Layer 7 of a small transformer language model trained on English Wikipedia (15 layers, counted from 0, width 128).
A neuron's activation on a vector x is GELU(gate . x + bias) times (in . x + bias), where the dot is the dot product.

Input weights of the MLP neurons that the questions are about. A number n stands for n times 0.0052.
n35 gate (bias -0.137): 31 -1 32 11 -13 -24 26 36 -36 19 16 -18 -50 -56 22 18 24 -8 -24 13 38 11 6 -1 -29 17 39 -12 -5 -14 -8 9 -27 2 11 11 37 -26 13 -26 -6 42 7 -19 37 21 -23 34 -20 75 33 5 6 32 21 -30 16 0 26 -47 11 -2 16 -27 -30 -33 -55 -7 -25 0 -32 -15 -32 10 10 -21 46 16 -13 -1 9 19 60 -20 -17 -13 6 15 -29 25 17 6 13 18 11 19 -21 -23 15 -1 15 5 38 27 -31 23 -6 10 -7 15 36 48 -33 -37 23 -2 -47 -8 -34 -26 -29 -28 -6 -6 40 -1 2 1
n41 gate (bias -0.126): -33 5 -35 33 -18 30 -30 -21 27 10 -21 -10 -12 29 3 25 18 -24 10 12 -1 16 48 6 -6 -4 57 21 -38 31 41 9 -4 -39 -8 -16 -53 -28 48 18 -10 12 19 -21 30 24 -16 -32 -11 2 42 0 42 -28 32 25 -38 -15 12 -12 -15 31 -30 -50 -21 6 1 -38 3 50 -17 -45 13 -7 -10 17 10 19 -2 -10 -9 -35 5 15 3 -22 -19 -10 0 2 2 26 -26 -6 57 10 -45 -23 -10 -1 1 27 14 -11 -19 14 -24 -15 26 11 -30 32 -4 -29 -11 7 -33 1 10 -20 5 -19 43 25 17 20 36 -1
n154 gate (bias -0.345): -2 5 52 -28 -9 37 32 -35 3 34 18 14 -24 -2 3 12 -5 3 2 10 -15 27 5 13 2 6 38 -27 -21 64 -40 -6 15 -12 -11 27 -17 -5 36 -22 11 35 -21 23 23 18 -20 5 21 -12 21 -4 -19 17 -27 -13 -50 -7 -11 -11 9 8 29 0 -48 -22 24 16 -29 -5 5 5 -13 21 -18 -22 -25 -26 9 28 20 -24 21 6 -23 -9 67 -19 -26 8 -20 7 51 19 -41 10 -40 -6 17 44 -55 -32 27 48 8 -11 -3 40 -11 -34 53 -1 -10 71 -20 28 -25 25 25 37 3 -39 21 33 4 24 11 -25
n170 gate (bias 0.013): 11 -17 -6 33 20 12 -15 15 48 -21 -11 -34 -7 -4 40 0 20 0 41 -63 30 29 -10 -42 -61 -11 -28 -69 -4 9 -12 -2 7 -2 -24 -9 5 -80 -4 -15 19 4 -58 17 -10 8 -3 4 -6 33 -5 1 -5 22 28 -10 -20 13 19 11 -11 2 31 -6 13 -9 45 -28 -12 4 18 26 -15 -8 -21 -21 -6 -5 -27 11 -1 -26 5 21 -54 -3 43 -15 1 -6 -2 2 39 -17 -44 11 22 -66 2 -4 -19 30 -16 -17 11 -18 36 -6 -6 -27 31 -5 -32 -13 39 27 21 -32 -35 -9 -28 1 -7 34 30 -48 -19 9
n219 gate (bias -0.156): -69 -25 -21 -1 11 34 -3 39 -5 -17 0 8 21 -2 -5 8 20 -5 -15 -48 12 25 -15 -32 12 2 27 -2 25 64 -1 -22 -13 18 11 17 27 11 -12 -20 13 25 -39 24 -36 7 56 -14 0 29 1 31 -8 31 -6 0 -2 2 14 -8 -57 1 7 11 -13 26 59 -56 16 -10 4 -8 -10 2 34 10 60 -28 -16 -22 18 -9 -7 64 34 15 5 -18 -33 4 -10 17 28 -14 16 30 -2 25 -13 20 38 -36 16 51 16 13 -10 -25 10 -1 39 14 -48 56 4 15 17 18 22 27 18 13 18 -2 35 4 -33 -31
n267 gate (bias -0.261): -24 26 -28 -20 12 21 -44 15 30 16 7 12 -13 -17 9 27 4 -5 6 -5 23 -10 -2 -32 -29 9 17 22 -17 -6 8 17 -3 23 34 -31 -34 -36 30 -50 -6 -10 -5 25 6 -34 -22 -44 -25 -3 53 -25 52 -9 -4 -15 -11 -34 20 5 29 21 14 52 12 -13 43 -19 -23 11 34 15 -74 6 -45 -9 8 -20 39 -35 -21 -54 -4 14 -2 -71 22 -34 12 17 16 38 -8 -21 -32 29 -24 -10 -34 60 -2 12 -11 6 43 -9 -10 -9 0 6 5 -61 -30 -22 2 -24 -11 -29 0 2 -27 14 35 -1 15 -1 -41 -28
n274 gate (bias -0.349): -9 -7 -1 12 -19 20 35 -2 -1 6 39 -3 17 7 6 36 -27 4 -35 4 17 32 29 3 -44 32 -23 18 50 36 -32 36 -5 9 44 -3 5 9 5 -2 -41 38 -10 46 8 0 7 -20 -36 -15 41 -33 44 -29 -2 18 -9 5 11 -10 -23 44 0 -10 -52 -26 15 58 -4 -14 -9 43 17 39 19 6 1 45 44 42 -11 -20 42 -19 -7 -17 -3 15 -23 7 12 -41 8 -6 -20 -26 -22 -8 16 -24 19 -25 31 -35 -28 -35 -46 36 22 -9 2 -13 -35 25 6 -16 -14 -46 45 -6 0 2 -34 -15 39 52 28 -28
n311 gate (bias -0.303): 27 27 1 -23 25 48 -13 -3 32 -27 42 10 -30 -17 13 45 -10 -45 13 -2 -21 22 26 -14 14 -18 22 -1 18 -3 -19 32 9 -42 -26 -9 19 -12 57 -50 -4 -26 6 31 -4 27 4 -25 29 35 35 -42 -5 -27 12 11 -1 6 -13 -9 35 -30 22 -29 25 -61 -42 4 -11 -17 -18 -4 5 -24 14 -6 -30 18 26 5 14 40 -32 7 20 -24 10 -4 28 21 -4 4 -29 -32 -18 21 -10 -5 24 56 -18 17 22 -17 -50 3 14 17 -11 -10 -14 -10 5 -29 12 24 -27 25 4 22 -12 -14 27 17 38 24 -8 -10
n312 gate (bias -0.167): -15 30 3 -41 17 13 -25 16 -11 19 -21 -34 5 49 33 7 5 -6 12 -1 -35 19 26 48 -15 0 -47 21 -3 13 17 -45 -15 -22 -8 2 -6 8 -13 20 46 -8 -1 -50 -8 2 -14 6 -38 18 -25 -1 -2 -43 -31 17 31 37 24 26 -3 -15 -12 36 21 23 -6 -39 -10 17 21 19 5 38 -34 18 1 -41 -26 -2 -23 -18 31 -2 -22 -36 -5 -37 -22 93 -29 2 -8 -1 21 -13 17 -33 25 -21 37 39 -6 -15 13 -3 -19 -6 8 -7 44 -16 19 10 30 -34 -28 21 23 20 12 -59 23 40 24 20 -51 -11
n35 in (bias -0.055): -2 38 -8 34 -5 -24 2 -20 -7 -38 -18 -21 6 -39 3 -10 52 31 -18 -2 62 -13 87 23 -9 -36 10 -1 -5 -19 -53 -11 5 2 44 -2 -13 6 29 45 -32 -17 -5 20 56 -10 -22 -30 45 63 31 -6 4 9 31 34 3 -22 -21 -9 5 -10 10 -26 7 2 17 -32 20 -4 -15 -11 -19 20 -57 -22 1 11 -5 1 -66 -29 0 4 32 8 -32 -66 -29 -14 3 0 1 -37 1 20 -27 -19 23 -26 10 -7 -6 -8 -8 36 13 -33 18 -32 8 -25 10 -38 -5 0 -2 -27 13 13 59 1 -2 13 24 14 73 7
n41 in (bias 0.069): 29 8 -20 44 -24 19 -9 -8 -5 1 -9 16 0 38 11 -6 20 -32 -16 31 -12 -9 34 22 -41 -37 32 2 -18 -19 -33 -18 -37 -15 54 -2 -16 24 -5 -51 81 -4 10 -10 -49 -28 -19 29 40 -10 -8 45 -6 32 -32 2 -1 -19 -4 12 -13 -72 11 4 18 37 -60 -22 -23 -22 0 12 -15 14 51 3 -12 -2 -12 15 2 26 -1 -7 4 -14 5 19 8 -14 -12 1 33 -31 -23 -48 -15 23 -28 -16 -25 32 -31 14 30 -18 -9 -31 -13 9 -21 -45 -2 22 27 -25 12 -9 -56 24 31 34 -7 0 9 13 55 14
n154 in (bias -0.063): -6 -27 25 32 -22 8 1 -59 59 -13 -34 5 -14 -1 6 -3 36 38 71 52 30 -39 60 16 -2 -38 -6 -68 -38 13 -7 -57 -20 -6 19 63 -50 -2 -6 -47 25 44 -33 8 -48 -35 -38 -71 22 -15 38 -1 1 -10 3 -22 -11 2 -19 66 24 20 -11 -17 -36 -37 7 38 -1 30 -18 18 -34 38 17 -65 -19 -9 5 36 20 -2 28 7 -18 -18 -2 -15 -15 38 -66 40 11 -4 -11 -5 23 14 -20 13 15 -32 -6 42 58 -60 -9 35 16 5 -69 -22 -6 -4 -2 -37 21 -1 18 26 0 69 -94 23 -45 -37 -7 -1
n170 in (bias 0.090): 37 4 -32 32 11 -22 17 -24 9 26 -10 3 43 52 -22 -2 91 18 -28 -11 29 39 5 -8 -35 12 4 8 32 15 -19 7 -11 -15 -2 -26 19 -10 39 3 2 -49 -33 9 24 1 1 31 1 3 24 13 39 10 44 25 -2 -14 38 -7 -51 35 22 47 -5 -23 21 -21 -20 -24 -1 36 -22 -7 -39 5 -23 -14 -31 1 -18 13 23 8 -32 8 30 -1 18 17 -5 -5 28 -9 13 5 21 -31 9 2 -4 3 -19 21 57 -2 25 2 18 -23 8 -15 -13 -2 14 -20 -6 -27 -18 12 -26 -1 -24 41 55 -20 39 26
n219 in (bias -0.046): -1 40 -13 -36 0 -4 -25 -7 -14 42 13 2 -1 -42 13 -12 -5 7 17 1 -38 -9 -41 7 19 -10 -8 9 51 -8 5 -21 2 2 9 22 4 21 -9 -5 4 4 7 -19 -17 11 3 -8 48 -21 39 -3 -45 3 22 -21 -37 27 -1 -38 5 -24 3 8 14 -11 15 7 23 -26 13 -7 -11 27 20 5 7 -35 -4 37 62 -9 13 -30 -41 -18 -10 -9 9 19 -11 13 3 -53 11 22 26 -1 19 9 22 -19 2 -3 -7 30 36 29 -22 -33 25 19 11 25 12 -1 1 -17 0 -23 52 1 -10 -25 -16 -16 -27 -33
n267 in (bias 0.034): 30 -2 -4 41 27 31 -19 9 -24 11 -1 -13 -16 -25 38 21 6 -4 -16 -16 -36 -31 68 19 35 -9 32 -12 -21 -9 -3 -33 -27 -11 42 -21 -40 -16 -10 4 6 36 2 -34 18 -3 6 16 -1 -26 18 -6 3 37 -22 -41 -47 -15 -20 2 -1 18 24 -52 -8 21 -17 11 14 -23 -31 -18 -18 17 31 24 17 15 -42 -24 -30 29 6 -2 6 1 -40 -58 -4 -39 -20 -35 12 2 -71 36 27 15 -68 -10 -58 -25 -50 27 26 -2 -7 -2 -23 -17 -12 -3 56 -10 -2 -33 40 1 3 44 47 11 18 -3 -21 -24 13 -8
n274 in (bias -0.053): -30 -6 19 -12 -23 14 8 0 -17 -19 -46 -26 -63 -40 -21 22 19 38 -25 -6 89 -32 53 13 37 -7 -23 47 14 16 -3 -12 11 23 34 -6 -40 -17 9 7 50 28 24 -24 -11 34 -4 -33 6 14 -22 -18 52 21 -9 13 -7 -29 -18 -80 6 -11 -22 -27 41 12 16 16 -32 -15 26 13 -13 25 -60 -16 -13 23 1 -44 4 51 29 23 -11 18 31 30 24 -65 5 -22 76 -48 -24 -46 -29 32 19 -14 13 18 26 21 -42 49 -31 19 36 -20 -29 16 19 12 0 14 -8 -46 -10 33 -19 -42 13 -3 -15 7 -15 17
n311 in (bias 0.115): -12 -24 -7 38 49 11 -44 -16 36 8 -8 -2 -10 70 -20 -4 27 20 3 13 31 -6 33 13 1 -25 15 -2 -7 -1 -24 8 -5 28 54 18 19 -39 4 8 -36 -17 -20 -47 -17 52 -24 -16 -32 -14 -53 -42 21 -52 35 13 9 -10 -14 39 -9 25 66 27 3 11 29 5 -10 2 10 83 45 -30 12 -15 41 -6 -38 32 30 35 -11 -9 -47 17 40 -39 21 4 8 32 0 -9 20 10 3 50 36 -19 10 -64 43 -47 -5 0 0 16 -13 -12 45 3 22 17 -24 -4 -36 -21 -9 -12 -53 -16 -4 36 21 13 63 23
n312 in (bias -0.063): 4 41 44 -23 14 -26 16 -52 1 13 -19 12 -50 -32 5 -1 -19 -7 -10 -14 -22 -30 2 36 47 1 2 20 -26 28 -33 30 9 41 -32 11 29 -17 -10 -10 31 -6 -18 45 15 -11 18 11 31 26 17 15 15 28 -17 -20 13 25 19 -52 6 -22 12 9 -26 5 2 44 -15 0 19 13 5 -1 17 54 11 34 -12 -15 26 -16 -34 -6 -18 12 10 2 35 3 -45 -46 11 -9 13 -21 -6 9 -20 25 4 -1 17 -11 -13 49 -22 -29 15 11 -47 -15 -15 37 -50 -40 17 -2 28 -29 -49 46 16 9 28 3 -23 -13

Each question shows a token from some text and the vector x that enters the MLP there. A number n stands for n times 0.049.

"k": 2 -20 4 31 22 -21 26 -3 -22 -6 3 13 0 1 -13 -61 -35 -1 -7 19 -6 5 -9 -12 25 -8 -9 -9 -19 -18 -3 6 23 6 25 -2 8 -3 -10 8 -2 -9 11 19 -7 17 -28 -10 -19 18 -13 -12 33 -16 10 0 2 31 -17 2 -3 8 -6 9 -5 24 0 27 -19 -18 44 -15 -23 -12 27 35 24 31 -4 -5 -13 24 -4 1 11 3 17 22 18 -15 17 -11 3 -5 22 -8 19 4 -22 -17 2 -16 10 10 -3 -18 4 22 2 -19 -17 14 -31 18 1 -9 17 -23 26 2 9 6 -16 -2 -22 -16 -10 42
Which neuron lights up most? n274

" L": 29 8 26 18 14 9 -22 -1 3 -19 -5 -26 35 7 4 -63 -14 0 32 8 -9 4 -31 -7 35 -11 8 -7 2 -12 22 11 -12 11 1 -19 10 -6 10 -6 -9 -8 6 27 -7 3 -5 -20 14 -4 -24 -3 35 -22 15 4 16 9 -5 23 -6 -24 -9 10 -19 -25 -5 4 10 0 4 6 14 -12 4 -13 10 -6 -9 11 33 -12 -9 -4 -13 26 18 -8 38 1 18 13 0 -12 -4 -10 -25 13 -10 15 -3 4 -14 9 -22 -15 15 57 -3 -8 -16 -1 -6 34 -10 33 -27 -39 33 18 -13 10 -12 10 25 -13 -17 29
Which neuron lights up most? n311

"–": 30 -49 -4 14 -2 -11 -49 9 46 -44 -2 0 -13 -6 13 -38 -5 30 22 -52 -15 -37 8 1 2 -18 29 1 11 1 -11 3 -27 7 12 -7 -4 23 32 -15 -23 -3 10 23 9 28 -10 3 20 9 14 -1 -8 -2 6 11 4 -1 0 12 -19 -11 -5 7 -20 -5 -17 -8 -6 11 -11 21 3 -5 -32 -34 -15 -17 10 -11 -9 1 -14 40 1 6 -1 16 26 -10 35 5 -10 -11 -5 2 -10 1 17 -22 -6 3 -14 -30 -44 5 -12 -4 -59 5 -19 11 6 25 11 9 43 -33 -9 16 -14 10 -29 1 4 -18 30 5
Which neuron lights up most? n311

"5": 2 -16 -2 23 19 -16 -2 -5 -13 -14 27 -16 26 -20 21 -33 11 1 -5 7 12 -4 4 29 -13 3 10 0 -3 -23 28 18 -23 18 -7 6 -4 30 24 -23 41 25 9 23 -18 -19 -9 10 9 -19 -1 31 -8 9 26 0 40 -1 -17 -22 17 -13 2 -25 0 3 4 -7 2 10 13 26 -7 5 5 22 -18 8 -19 4 13 -8 -2 -7 -21 34 -19 -14 11 -18 23 16 0 0 12 -20 -12 21 -15 -1 13 -17 -21 44 10 2 29 -4 20 23 -19 5 2 29 0 7 8 7 -30 19 18 11 -8 -26 -21 55 -36 -12
Which neuron lights up most? n219

"0": 18 -23 -14 12 8 -32 -23 -14 18 -13 -9 -5 12 1 21 -20 -13 -8 9 -12 27 -1 17 28 0 -15 5 11 20 -17 8 17 10 -28 10 -44 -23 -1 -19 15 -6 13 48 11 -6 -24 2 -16 16 -23 20 6 -1 -12 -10 -8 -18 4 -21 -3 -8 29 1 -8 -11 5 -7 3 -16 1 -5 -2 7 26 -27 10 -4 7 -16 10 -36 -17 -1 14 9 38 32 -17 11 -19 18 23 15 -28 15 32 -7 23 -6 -1 7 10 -30 39 20 -33 12 11 -33 -1 -9 0 -4 23 4 -19 11 -8 6 11 -7 -6 17 18 0 38 -14 -2
The most active neuron and its activation: n267, at about 3.1

" estimated": 52 -12 0 -14 8 -12 -8 8 -28 23 -4 -8 21 -2 -12 -44 -21 9 18 16 -8 1 -9 -9 -7 -6 9 32 -7 12 -17 9 3 7 3 -8 -8 1 3 -2 -10 -37 8 15 24 7 22 -9 -20 11 31 -9 6 -14 0 36 32 -16 19 26 3 -2 -3 22 3 4 -15 3 14 -13 5 -15 -15 21 25 10 -3 -9 9 -2 32 4 5 18 -11 47 -19 3 2 -12 37 3 -1 0 6 0 3 11 -6 -5 15 9 -39 4 11 -19 -19 -24 1 -34 -19 -10 -8 28 -8 -10 0 6 26 11 -1 32 42 23 3 43 -13 -2
The three highest activations, in order: n154, n311, n312

"1": -25 -19 -2 14 8 -21 36 19 -1 -31 9 -5 -6 7 -4 -58 5 -2 33 4 6 -1 4 8 3 -10 -49 2 6 -5 -13 -7 2 18 13 21 -32 25 -25 -22 10 -9 -25 -10 -6 14 -31 -12 6 -7 -25 41 -30 1 -5 8 -13 14 13 -3 -8 -20 1 -19 4 21 -18 14 -10 1 -30 0 -8 13 11 -4 -15 8 -8 -37 36 -5 3 20 1 25 -5 16 26 1 -16 5 5 -16 -5 -6 -28 3 13 -22 -12 9 3 -10 -13 -28 17 65 21 8 -15 27 26 16 18 29 9 -9 -6 18 -5 -4 -13 -11 1 7 3 -4
Which neuron lights up most? n312

" |": 3 14 0 3 10 -6 -22 -1 -4 -1 17 -5 2 4 16 -58 3 17 -1 3 -1 2 21 7 2 -15 -5 -2 18 -21 17 1 -1 23 5 6 5 5 29 -16 -19 -20 0 -10 0 4 -9 -8 24 18 49 -2 -5 -22 -18 6 16 -3 -10 9 -8 -6 -3 -6 0 -8 7 -13 1 0 7 8 -10 -6 2 -7 -25 0 24 16 2 -15 -30 -18 10 68 3 -5 -4 -1 -24 7 48 -12 -1 -17 12 -12 7 7 -11 -3 2 15 14 -19 -13 10 20 21 -3 4 5 2 -3 -7 10 -4 -6 -5 -7 3 -10 -40 17 4 3 -4
The most active neuron and its activation: n267, at about 0.077

"la": 1 -9 -17 25 18 0 42 3 -6 -15 -19 -11 -26 -11 -26 -70 -12 -4 24 14 -2 15 -17 -18 1 -14 -11 -1 -16 11 -25 14 10 50 34 1 0 10 -28 12 -2 -13 13 -20 0 -15 12 -26 -15 2 -19 -21 -30 12 -16 -29 3 11 -8 -9 -10 -10 3 -10 -2 2 -1 7 18 1 -40 -8 6 -22 1 -14 7 -2 4 -28 -12 1 -17 -19 41 3 -5 24 31 -18 -12 -22 -11 24 -8 -3 -13 3 -19 -5 -13 2 -18 -20 -6 -21 5 39 -3 -12 21 -11 -7 24 29 -5 -1 26 -10 -1 -10 -5 -11 -24 -20 -18 23 30
The two highest activations, in order: n170, n219

"st": -10 -17 3 -9 15 -21 -22 12 14 7 -6 5 -8 -9 -29 -76 -2 23 8 -15 17 -10 10 -25 17 -4 -3 -4 -28 -4 -19 3 -14 19 -16 23 -16 1 15 -34 27 7 -9 -24 10 2 4 1 23 27 41 4 0 -10 -19 -10 27 -6 14 1 -24 -18 12 17 -11 -2 5 11 4 -39 12 8 -11 6 18 -13 -32 9 -5 5 34 -14 -9 4 -6 18 -2 -1 10 19 11 38 2 -14 3 3 2 2 12 -4 4 -7 -1 17 -16 5 -6 27 28 -26 6 -11 8 5 1 29 12 -25 14 16 -8 -2 -26 -20 30 7 7 27
The three highest activations, in order: n154, n219, n170

" Matthew": 2 1 -4 13 12 -9 34 0 8 -18 -1 -15 5 0 -28 -59 13 2 -8 -1 -9 38 -9 -5 -38 25 -12 17 -14 -1 19 15 7 9 15 -26 18 4 16 11 -5 8 19 31 -14 -6 -7 -4 -18 3 21 -2 18 -12 -12 5 -1 21 9 6 -11 -11 10 19 11 -1 -19 -6 40 23 -14 -26 -6 -27 3 18 27 1 -9 4 -21 -15 -31 -1 2 39 -3 -24 -7 -23 10 18 5 -12 6 -4 8 -16 34 -22 -4 0 -19 -6 14 -19 -18 -14 28 22 -7 -17 16 -20 10 -13 6 -4 10 8 42 27 6 23 1 -22 -7 27
The two highest activations, in order: n170, n274

" at": 20 -68 0 9 0 14 -25 -6 -28 -1 -19 -9 8 -14 11 -36 13 10 15 22 11 -12 -38 7 -20 -5 11 -18 3 0 -2 -10 -10 28 -12 -26 1 9 5 18 13 12 29 -5 16 22 15 -12 25 -1 1 12 -16 -18 -24 -8 -22 18 0 11 -19 -38 -13 -2 -13 -11 -13 -17 0 28 8 10 -10 -2 4 15 -3 1 -3 -2 29 -3 -10 -5 -7 38 20 5 17 -21 -9 22 2 -1 -13 -9 -6 21 30 -13 24 29 -4 8 12 -19 -20 49 -12 -13 5 32 3 -9 -11 29 2 -18 -3 5 -28 4 5 42 5 -41 -6 21
Which neuron lights up most? n170

" ": -13 -15 4 7 10 -27 16 -14 3 -21 13 11 -6 -17 30 -57 2 11 3 2 13 -11 0 27 26 1 -5 -10 -1 -9 27 16 3 8 -8 -16 -6 9 19 4 -25 8 -12 -2 -23 7 3 14 -6 3 25 0 10 6 25 8 -14 -5 -29 11 -1 -17 1 7 -25 21 17 20 -5 -3 15 8 3 -12 -11 37 28 -12 8 13 -32 -8 8 11 -9 51 7 -5 -3 10 51 19 15 -16 -12 3 3 33 14 7 1 -3 -21 40 6 26 15 -20 5 -3 -35 -15 0 17 -8 7 2 -2 -5 -1 9 12 -5 5 7 46 7 -6
Which neuron lights up most? n41

",": -13 17 9 9 20 1 27 8 -6 -36 -19 27 -11 -8 -8 -71 -12 6 0 4 19 -16 -35 -1 -5 14 -35 11 21 -14 1 2 7 -14 -8 7 -2 10 -1 6 -5 1 8 12 -12 1 -12 15 -11 15 10 -2 -10 2 7 -4 8 3 11 27 -11 -25 -20 21 14 24 8 7 -8 21 9 0 -4 5 -10 -4 -11 -6 -4 -32 10 -10 4 22 26 50 -34 39 22 8 -9 -6 20 -15 -21 -11 -18 31 13 6 4 5 6 21 3 35 -15 -2 12 9 -24 1 -2 -24 -11 21 -22 20 -5 1 3 -1 9 -27 -4 29 -20 -16
The most active neuron and its activation: n267, at about 0.38

" this": -18 -4 -3 -1 -1 -14 28 6 -2 -10 -4 -1 11 18 -25 -41 1 -6 -37 7 -16 1 -4 -9 2 12 8 3 28 15 -14 1 -4 -4 -18 -7 9 16 16 17 -27 -10 10 -9 -7 20 -12 18 12 -2 27 7 17 -8 -49 -21 -17 9 -14 17 5 -21 -27 -5 -2 -22 2 11 -4 0 -22 13 -9 23 -32 -20 8 4 2 8 -15 -7 2 14 7 50 7 18 17 28 10 34 -16 4 28 -22 1 24 -4 10 16 0 2 16 -16 7 2 19 -7 12 -14 6 2 16 -4 -35 -6 -5 -5 32 19 38 13 6 13 -10 -18 19
Which neuron lights up most? n311

" the": 20 -7 3 -12 -9 -5 -8 -11 -11 -1 -12 1 -19 5 -9 -14 0 -11 -3 5 -11 8 10 -1 13 -21 -15 10 -14 -2 -10 -1 -6 13 -3 2 20 -11 34 2 -28 -4 9 3 7 -4 -3 1 2 0 7 10 20 -3 -33 -5 17 0 -9 -1 22 11 -27 -19 -9 9 22 11 11 0 -3 0 -1 10 2 -12 -1 -13 4 -7 -17 -7 -6 -9 19 79 -1 -9 -12 3 3 0 9 17 -5 7 9 31 0 12 9 -2 2 -7 -6 -11 -18 13 4 -10 2 9 -4 -8 -19 -13 -23 -6 0 36 -7 12 -11 -11 37 -10 5 23
The three highest activations, in order: n219, n41, n274

" their": 13 -2 11 3 -12 -16 22 -4 -22 11 1 6 -1 24 -11 -39 -7 -12 -9 11 15 -6 10 -18 15 -21 -30 24 1 29 -9 -14 -49 1 5 -2 -15 -23 32 1 -29 4 21 19 19 17 -9 -4 1 4 2 2 18 -1 -18 -3 9 -23 10 22 20 8 -22 -1 10 5 7 22 -9 5 -3 3 3 16 -16 -18 12 2 8 -12 -4 12 -14 -6 0 51 -9 -14 -22 32 7 -16 -15 3 -5 -25 -25 26 -1 -11 6 16 -10 5 -18 5 10 23 28 11 -7 3 13 -17 -18 -36 15 3 36 37 -8 6 2 -28 -2 11 10 28
The most active neuron and its activation: n274, at about 3.2

"9": 8 -20 -12 12 16 -18 -15 -1 -27 -35 23 6 -5 -27 28 -11 17 -1 -7 -2 36 16 -19 5 10 -8 -10 1 15 -6 22 25 -20 8 -13 -9 -11 22 27 -30 2 15 23 -5 -19 -11 -4 -18 -7 -24 12 29 -7 0 -11 -2 15 -3 -12 3 18 -8 -15 -14 -1 -7 -12 -17 -12 6 -6 40 -8 7 -7 43 -28 14 -27 2 -9 -8 6 10 -13 43 -10 7 16 21 34 5 2 -9 0 5 -6 -13 14 -26 15 -2 -18 32 18 40 22 2 1 24 5 5 6 26 7 -18 -4 17 -25 13 26 4 -3 -18 15 61 -2 -5
The three highest activations, in order: n35, n311, n219

"er": 11 -1 18 13 8 9 40 -15 -6 -1 11 3 5 -21 -23 -59 3 11 -9 19 21 -3 4 -13 -5 -1 -18 -4 14 -32 17 17 -15 -10 16 40 30 9 -7 -16 -29 3 38 8 -12 5 -1 -5 15 -1 -16 -3 -6 16 2 -21 53 6 -6 -6 6 -28 6 -11 -10 9 -40 12 16 -5 -17 -29 -29 14 -3 8 -12 0 -17 -6 23 1 0 -3 15 17 -33 -16 5 8 10 -10 9 -29 -9 -6 29 5 4 -19 3 -17 -8 19 16 27 13 -6 32 0 -2 -14 23 -4 8 12 -9 1 12 3 8 -3 -23 -10 -9 50 -7 30
The most active neuron and its activation: n35, at about 2.5

" Con": -18 28 13 -8 8 4 33 13 1 2 -21 4 6 -2 -22 -81 -8 20 -1 8 21 2 1 1 -39 -7 -1 6 -6 -7 28 10 -13 23 -9 -30 13 -14 -12 25 -4 -10 7 33 -10 -3 36 4 -14 -7 -26 -6 1 -8 3 -7 45 17 18 -43 -17 -28 -3 0 3 -8 9 -17 -18 3 -4 26 0 -10 -20 9 -11 -19 -18 -32 12 -8 -17 25 -20 17 -5 -8 -10 -3 3 31 27 -39 -21 -2 11 22 21 7 3 -6 -27 -17 14 16 35 9 15 13 27 -16 8 -5 -7 9 -6 -11 -23 -3 -10 12 -11 7 13 7 -4 28
Which neuron lights up most? n170

" two": 2 3 0 -4 4 -17 -16 -11 -28 13 -1 9 -2 -13 -27 -69 9 -16 -5 10 -1 -22 -2 -10 -2 10 -23 -18 -18 2 -1 -4 -4 -11 10 -5 1 -10 -7 24 -8 24 -8 -32 6 -12 -13 18 18 1 25 15 -26 0 -5 14 13 9 3 0 -10 -5 -10 -20 -2 -31 10 -1 10 17 1 -19 -4 12 -10 -15 7 15 -7 24 -12 20 -17 -26 -9 44 -17 13 39 26 -26 45 -19 -26 -31 -3 15 18 -9 1 17 -5 -8 -8 -21 10 1 8 15 -23 52 6 5 12 -23 0 -1 -7 -21 6 19 18 -11 -9 -1 -13 -11 24
Which neuron lights up most? n35

" them": -1 -4 -9 19 -14 -19 44 -2 12 23 -3 -16 -4 11 -26 -38 -1 -5 0 6 0 -24 16 -11 10 -12 0 21 -9 33 -3 18 -31 -2 16 -29 3 -6 23 -34 -4 11 15 -9 3 3 -10 12 -5 12 23 11 -3 -1 -15 -14 12 -3 -2 19 -5 16 12 5 25 -17 -7 22 -8 13 -1 -18 -16 4 -7 -10 11 16 -7 -2 -15 18 3 -21 9 46 -20 -5 -7 13 26 -39 19 16 24 -28 -17 19 -34 0 -8 37 0 -18 -20 -5 16 -9 15 -7 -21 32 37 -25 -4 -26 -10 8 -1 6 -8 20 8 -18 -12 -2 8 16
The most active neuron and its activation: n41, at about 1.6

"ick": 13 -7 -3 -5 2 15 -23 -14 -8 -14 -8 31 -19 20 -26 -51 -10 10 12 13 9 1 12 -4 31 3 27 -1 -2 -14 3 27 31 36 -13 18 2 9 23 -3 26 -21 4 9 -12 -18 -13 -3 18 -15 56 15 -24 15 1 5 27 -26 17 -12 -28 17 -12 -3 -6 1 14 -26 -1 -18 -7 -26 4 -3 -2 4 3 10 -11 21 -22 -6 -4 -18 2 -1 -1 -10 17 -5 -4 -8 -1 1 23 32 0 18 11 -44 16 -7 -16 3 -16 17 -32 -31 8 24 -18 -10 17 -11 7 13 24 6 5 6 2 1 -8 -2 3 -5 21 36
Which neuron lights up most? n41

" response": 10 -1 -5 0 17 2 24 24 12 -17 -1 -7 -6 21 -30 -42 -3 16 -19 9 -7 1 17 10 14 -7 6 4 -21 0 4 25 -21 8 8 -12 7 15 35 34 -5 -17 29 1 -2 -12 34 1 -5 2 28 9 21 -17 -16 62 -20 3 -12 21 24 -2 -9 24 2 4 8 8 19 -8 28 7 4 5 1 36 -39 -14 -5 -12 -38 22 -20 4 14 45 -1 -2 16 14 3 26 -12 -31 0 -21 -7 -18 16 2 -2 -29 -5 18 7 2 8 -9 11 4 -18 -38 4 15 -9 -22 -8 -24 8 10 10 11 7 5 3 7 8 5
Which neuron lights up most? n219

" and": 12 4 -11 -24 0 5 12 1 -5 -20 -8 9 9 -15 -25 -32 27 12 -25 -7 -2 -8 13 13 -10 -20 -19 -4 -4 -4 -17 14 -8 1 6 -10 0 22 14 -1 0 7 12 2 -10 -7 -17 -6 19 -10 33 -12 22 -12 -2 -32 -13 -19 7 17 9 -11 3 20 -28 22 -6 27 -7 38 20 4 13 -6 -31 -2 21 -25 24 3 -2 -5 -16 1 11 59 -4 4 -3 -14 -8 7 -6 3 -9 -2 21 33 -21 -14 3 -26 -21 -6 0 3 24 -8 16 -20 -10 -29 -15 -31 -22 -9 -4 -11 -1 7 -7 8 -6 -15 -7 7 -2 -23
Which neuron lights up most? n267

" a": 26 -4 -13 -6 10 -39 27 -3 3 -2 0 -2 -5 10 -13 -34 19 -2 -8 0 17 -5 -12 3 14 4 2 -14 3 1 4 10 -5 -16 3 -16 12 -8 29 26 -40 0 8 1 -8 23 12 27 14 -3 20 -10 6 9 -3 18 5 -3 -9 1 11 -4 -14 -16 -2 -19 18 -2 -10 -10 13 9 -5 -15 7 22 6 5 -7 16 0 -6 -5 0 -16 67 -12 21 -17 14 7 3 -4 5 16 5 -2 33 -8 20 -9 5 -2 9 -5 -6 -27 33 20 -17 20 -10 -4 8 5 8 1 -10 0 25 14 0 11 10 18 -5 11 35
The two highest activations, in order: n35, n41